Layer 2 of a small transformer language model trained on English Wikipedia (9 layers, counted from 0, width 64). Numbers have three digits each and are written without spaces.
Take only the direct path to the model's output, skipping the later layers: a vector added to the residual stream pushes a token's score in proportion to its dot product with that token's output vector.

Output vectors of the tokens that the questions are about. A number n stands for (n - 500) times 0.0054.
". ": 507436398412418564554538589525513530351594399531511584618612498498421545428408628428596442537489522611650550444434488478502565515403581410410535537477486580430687626552557447524518577523459371
"\n": 435420385693507560596494478440428650583647597369425444587570390451430394490561565590468440379460400612520498547631530476539552416661440496490480405609574516536458624415569473376529626495426405
"|": 477401573341299656565432553309497677563534613384522358475491439565628427688591606519387597526544685319318462529421460469427679454455456367421406456374662621527479421457491566485403472432521400
"== ": 404547527417572482480406395370550473245458441707461414624516554519559684472670379787585597598492651531406581578393456540448448656672314580468330282420487463541705660686560582476549458350658471
"sp": 547408668661569498585448609441567486461457451430492397449451420652383538655338527527559419536438397517634573536543491555496479510467457487491505453459541465539562406584484522467406411472474506
"ww": 798565621628644476267605497495536550526231469671612486343459704590637616604686417556537488474372691446521399663296414583553460416761388308644374204483462384435589659420581645343410309356527538
"atory ": 760555654507315538454220494421618417594341503531476313511361459512538635566589379500521370581528626537530301413490507576402679338639480470608440621628364421759450400568687527596592470564496487
"ent": 512525364420429487531438395424509456492529616632493476474539474418550396487422401464500398550448497552534368526608439500556589552455309404604381523327490308357423301575513482569524483608456639
"office ": 463442575553305589359378496248540271577388462524685322334462848791551565438500627460809385660245517431532521552492212549429347397616212564876239364590629387563537768468506694570316470420628416
"age ": 464568525395491585575286420515480599388462404648578431339577350569558574513375521404451406559398631552584533582371401399279513463439575620610457517581628422824500554679541486447542709596547680
"though ": 594467687529309624491407383303650530315216228535635223538549358461806692469378416735727609694312642283568226408477350540450346359633550542641237385500528625879563536354545542622352431187790703
"women ": 720435711511415441525496331320680421355313537676500605476500417351545607544552375629507411559521703406519255554389367545493547534555278408810336508587253345659585530440515617433383611395578551
"endent ": 531535451375405347555374338400649444453441582591526437566638534370630459494433411552481383429294605631409493337441417626621526461712331308801314508453546403788564544631633565431275336497715677
"viron": 754619682564372506531371509267561412424414418426584359384523474436536536506613426692643425601340459506544440482413413619543336362510309597590297280635309372819506560480636535403480283396658457
"ment ": 540522508464343546542296415551468344500637253614443362504453400471696560646582390370334443417419690318630439372375518683611424564569420540605403480826304387648544624379648557535453528398525459
"mental ": 767608525445381529551378416569487334441504272637429308529541381503613713623503408592409369544351576343601448515490421669524396589493302468839248352593348390735500606296553627478486435497529559
"atic ": 552327547393493653349389450324503528396507404579436638562416558299801655616456348577550368606450617525613461407425493741337469347600467670676422500540407513700451550455651500514546531645460654
"than ": 434688756480239469455535517327788685233428561569509396677348472477773766765728633684767485566282566412621290568457674640237643527554327353751249489667617689456521664480526577410529528134972735
"also": 545466594628529550435455563179666680448411576568694305629558475488757765489440307606700487585301745696434571393571302596334518120627443578618248313509335444768762481376583606630603240500763579
"wife ": 595427802500307376225269429341565444224322511558515418310381445626553589431411500368578356543334604396388333496217265708333440429569232480630476330437338534578681679357534594471242632500548552
"cons": 709723615686384461361296539330620510463339647528681206354215511466561606596514475668551535665364529327591414630586411420432332532522295524551406318411409476599635664561511588481339551482687457
"} ": 391419667386556457431413500497534339516471455420634460493618429357440640498690414585527422389389568420298368466356426498555571491576424394594595525574553624554650540382585575445511386444399613
"--": 583482710520598669446356373379509500386263438382687298508628497584445649414628365586613326443463628369394558392500597383429369335562372525683293355475510584429370682577569549513526401438535458
"program ": 521433598536488523503258431385664465392408492372474415247506594432534529617622443680396488653294656500598436405485379426390454603503343628740233397579525606606524693529519621330463413497631522
"Kingdom": 427548458621420522432614319350676610513663428520555387402485575398642528690466544606580457474489568684525532339497433586614522294539442423504308469606303373628505489457597663497444396565461465
"rang": 446534603418506418651448433306684641448454455642530590645643282494549606632508433712639616542340492464527494515434500380359398429450435471578359277581435522576452516576553492491428429462668650
"dr": 609482604659500466372367554453524444426463391457584488321507365483542559545478477543344498471406466389608562568645508513418484489503559587596423347421332553491631419436506516386336270553509525
"particularly ": 729566702560458437595330527316670532366290400522415335473549325336702554500585355690687421593294635445564330480546233567492330356573519510661265211470496445635599534396549596468640491271864637
"UTC": 734678697346580229209505307329706496391301386440636450475442390512736475579480346659473467687500636380508533302446388342467487458695485429794451255346661281820431631507589633383442426446656695
"lived ": 535539771562496318675373337355707511346368535639373491301408492750758697644361324475742516621412739324587589418352399479492338344702394460726509226561385366634592500450551628322334560410552492

Output weights of attention head 0. The head adds the sum of these rows, row i times number i of z. A number n stands for (n - 500) times 0.0022.
o0: 836665286653637518557589449546492478660331525407451520332499700595541467359471481448759583593505533444623545679422554493483334706692348497642345541421577382493236681333156695385580596660501558
o1: 423695577456531580247571203444326515559514597517523476522469572518383476453608456522380476605474555527546673533456445467536393537574598449566406465529429588564589633360308402366450547238566397
o2: 442512542248539608637261281411638455468620441404238474246592381545701359634471506460476475232315390682485479447474332542332454556493674503632538459661557548667573468410576423435374584511408505
o3: 582482656317659416607557537410543375633538393275336496502447446405478514474437439576717318317465351542443466435520541617303416453502591556536462590459350522497656645256504250434458458446559647
o4: 681590436401509521427475441627332475581580519253517509405567431209591551367578504502472469426457546383652594474672448602612477524315401425710501760403499558478299481438483585538569186641527718
o5: 552503531399386403546482523507371465346558376541481416540574469515481523366620598430501660438709481517679611385396517602434521618297534578683454492456472561374499460666326424463497513494586516
o6: 635665547465568628623469487657386709439478448454591509652442565742463679363479689427723590715581583605520698517443410349733201469473592560622419452399596671488521646516413681369514495549636566
o7: 422554351536353468416618291554627521508451545561496425633642524422744346519510524493547601454540429505515518676513644595572600575506347464486550563498484511470428372474424506479503595462383683
o8: 421479718505479556408391602437224487560582400439642395541702416403458588514567609614359618491605499426334549732579478417510367532508530439487550661508451458556469554500615680507597678367535621
o9: 464618503556443281231398554654328392516379531540568725338588669356719441414582470386455528472330499507688458405276502581436452649656543440679635458579491519426666426551583465432596370407662722
o10: 440363367604364534643477729393532579432389523727462691554517387485563397494519418622636584514668468460577340796494534600431580646534302304508523520451492392564479372543381563551573603432518545
o11: 501458480361534495727655467618627379522522500477359605470456559438431557477514449335474567438345603477420439195521368481570396485624681480492366616564594536560577330383482491582538446479446462
o12: 591614487565616431573522607570457694522380360448516304477676559540614499432354700403720675439487545440659624468438354519482324486574551666594375606551543603480494567620810787336572397414660360
o13: 597516518415518474837525544403613504492454726548376433386613267511536385513551655820691434413445414523545280730477515650395523658410380386538455491368465421508589372490497636480482488490522614
o14: 399556649537528514546392570502640535649408498440658557534347487349313347416459501641568388450708599531430424426358692536383434289705527309577471525376737488604469536574968585445408502581499480
o15: 576575400374393561163240478412435561614657713420514358505455528452570490572608472408321464465556545391689604316571358467491411298458645709498528408365614496551449678396727256468638341600484673
o16: 510575510581384502405495356602646428434662495435435705493248642455417688356397298626528484714406700420413559730509531422468527502397383323379597469426472441340196610330355617560360548545531445
o17: 324415607423569550528623476418479481411452481619566510509516582603391565601565432707591561510476495545496491477420459477424572698485416512592498449482393333540462689673678701491421363556413404
o18: 461693317530546461357586559628471505545418490649395676408479651487676490572630386319534764531429654368459472528393654538451545643683439447287638572661491395558530625606505550316475551422499499
o19: 735540390503723261306449671596426167508530405508511468480492517550541517638605343474340491578434417275382482678526454396572625686489369558526527316458624634699528513388411441577405501332461577
o20: 279458519464401531598585617500637293688379516401423455628457484268698569607351375530458429564637425403501537332495573566559457228479629512372489750603559577335609468390362296459702399410543605
o21: 417546592434547465427282325509298469674587455588370495487579585542442495603588591538405435349489461571550469495486522578555725461350598572385323463698573354423551495703300519474624519485234467
o22: 664560423508643435402427460614631516371419313495413504313505567706421648391620480591227552493207531463681266378527404547427660619635385672473437447520339357538369568582137120537518440392525455
o23: 510453415306562693619497595340493531282540534639378420596438282631542349586578604560591531582644552330517547541571582474478477620390407782458509395399463592464641630459389346499454451506457565
o24: 286418448461467498484392388429451467316731417488416504588451345397381621544557383593258328528535454405592527512782516461457671725334524638708648597673459701408529609807625631502519379719280403
o25: 474465571368424330407556398471585397422489319586532505500605349595393418695444561396395370524498403382244453541474531478583672454631252782451516305464503291490587328336520330547425498367310466
o26: 564278490536338415674578434336624430666603520435401571570379486530481386400405464441603337566357309579449449472552396354549535430567526413546518571456572628558647288188473442409440473556402390
o27: 449416555548373659364690553587750458586584475484549666591476500462539411527328436566405393711741634524580524380711432664535462576424480662391454539490591499513327375547182557406569502583594372
o28: 315463584405524476765463434405577352445661564531432443578542360500507486511468337683538544427688523651464361540493535521498441435350548390478456428444791598437645500553569745473569353515376547
o29: 598530565606486473490464340619527473549632442404476516585452521597557417401440558298533412552267561478300539611534330352544497580423437548481537598433486531464260429391634584505349465496612395
o30: 483344448347356614597429635516539500491600529542342507430442389388291490487566602469473425482566420694499405370543486512333633482387637407523504505450510547444626523478165496193491539516234407
o31: 471492527482549348374686586521516526502444619490339532565343438428527371430454530527505301523517527333439470356675286510445595412730551380416718584348440426509492482586910664661463307556615506

Each question shows a token from some text and the vector z that the head gathered there. A number n stands for (n - 500) times 0.0052.

"P": 427573602505422445532576494404517503367513523451537539438638418526477597413444511649406462519522
Pushed up most: "|"

"University ": 455528528459556465440500449523534387497522694586403450427507529531522590605559415490496523462517
Pushed down most: "lived "

"Japan ": 690622504452249522431755339467812398554727562474501488444515584363374659304551398414554482251397
Pushed up most: "than "

": ": 584479562629531371478555280302487405436610619455446595459471519520547415414525564660565456547403
Pushed up most: "Kingdom"

"of ": 601518575454644546356541344360429464286534705469433470511570682581446468522600540503440466479436
Which two tokens does it push up most, strongest first? "ent", "atory "

", ": 522580568557298399487554413452707525361564482526460550410632465358516521353456456619372487352448
Pushed up most: "though "

"tin": 540614517443422598493511432523435629614579473432576471372532388536491542417541461472404525494462
Pushed up most: "office "

"ength ": 588559468487342618606471519295586525539635518354671650458529375657554517245638408508502477282431
Pushed down most: "atic "

"|": 502551514381365660594454511299551440525588474435624558458538435710588510291644407439505454259444
Pushed down most: "atic "

"22": 381481410280384482641553608455450339333468480593480608554527564546523703435584610693484464578732
Pushed up most: "|"

"e": 598485652625536532517501330390344511494450598523525587442504508637499372495563634618462371517412
Pushed up most: "Kingdom"

"em": 548326495553412342273454368516453450567362532528504472475531384641503556586650491664446638547584
Pushed up most: "atory "

"aw": 445601617447411622331614355604404392506559484624499398330523447559604609550667564553461329464486
Pushed down most: "ww"

"If ": 452479543696577449497380297376398433414520523522276596457546486554751431291488419606418462409402
Pushed up most: "viron"

"a": 647601738472362626325300610774207683488367613455361530566546633715389586799568467339219678552600
Which two tokens does it push up most, strongest first? "ment ", "} "

"in ": 599452485444492435455430522477391385436482692529387567514620576701529653539641422475591537365343
Pushed up most: "--"

"Cent": 569444558491347396421481431494471599488551496503454416367394539500339474749611548562614577654654
Pushed up most: "\n"

"s ": 548439464599427373442551311321431425460598549412449591472508501526535457494563531620601500564367
Pushed up most: "sp"

"ISBN ": 411502603624347480682537457513630564608624460740510643312391438388513450493556529635541454480543
Pushed up most: "also"

"Country": 658509571509426460358660316412597447460700479515477505451577500471524523478530578595503415511289
Pushed down most: "--"

"ot": 682578567526431494392636358439686426489656442463408473491500526419431522516504402443521585486433
Which two tokens does it push up most, strongest first? "than ", "women "

"ena ": 707606630454322545364604342593507533470597650420402468515549626552451651574517472443383557425427
Pushed down most: "also"

"li": 345532673429637534464381561533144561504388513623479553338384456642485646828573724464714280656562
Pushed up most: "} "

"é ": 425485626565494453481473548555302691378532469472447537558601281557627513520530505568357607479444
Pushed down most: "than "

"We ": 593555579637587476440514308396349404419606713504286556430494644560709550358477538631445418337385
Pushed up most: "viron"

"| ": 376534499629457533510483431376548538475642603534409498350473357514432519573511385481506560511443
Pushed up most: "rang"

"h": 363663581623351573389466357509496568391349134625394554417640406464662529550593470540374254516345
Pushed down most: "endent "

") ": 470526490618361550596558429275482516347610326367463647406499375554539498417595379596619421489410
Which two tokens does it push up most, strongest first? "== ", "rang"

"Star": 456519555625558531445596485496355487383374443396434451548710376552469551484485349365444554577454
Pushed up most: "ment "

"51 ": 604570418353248517570581544448617491409647460414635651647538423530518694234520497613472407335485
Pushed down most: "} "

"is ": 618530494548509506322583288468619471535606623490462444418473531476488520538568492465528512555454
Which two tokens does it push up most, strongest first? "ent", "women "

"Mat": 505483524543449531448598389448513471380613462457435410447524446463539479511468343452513481581469
Pushed down most: "office "

"od": 444573505466583513374492377478473381592426606608427389519577512647626395582665330392457600436561
Which two tokens does it push up most, strongest first? "ment ", "UTC"

"ress": 500517514444445580362573346584478423707643560725546300443453328549598465440699501625444493388505
Which two tokens does it push up most, strongest first? "UTC", "wife "

"n ": 499607528578435610370403401554466679504543256607443473360630350463652577527565542463336399398341
Pushed up most: "mental "

"mar": 672441508528438492353596219391599397552563594474488401442412504498460410547566618555581482538456
Pushed up most: "ent"

"ock ": 555459518442400467331487362461560376459504436635498457498588414599539536500655594620424444471451
Pushed up most: "ent"

"and ": 677518548509347514365633452368724602464765591450487492543506465510489567423496524468546607355397
Pushed down most: "dr"

"m": 330481554690341350677529581302489563379534515471486568452628407554486460402455382487464562530488
Pushed down most: "ent"

"for": 804523539558379341466676244419617439479512623376506555469523619387435422450533487624522485462380
Pushed up most: "lived "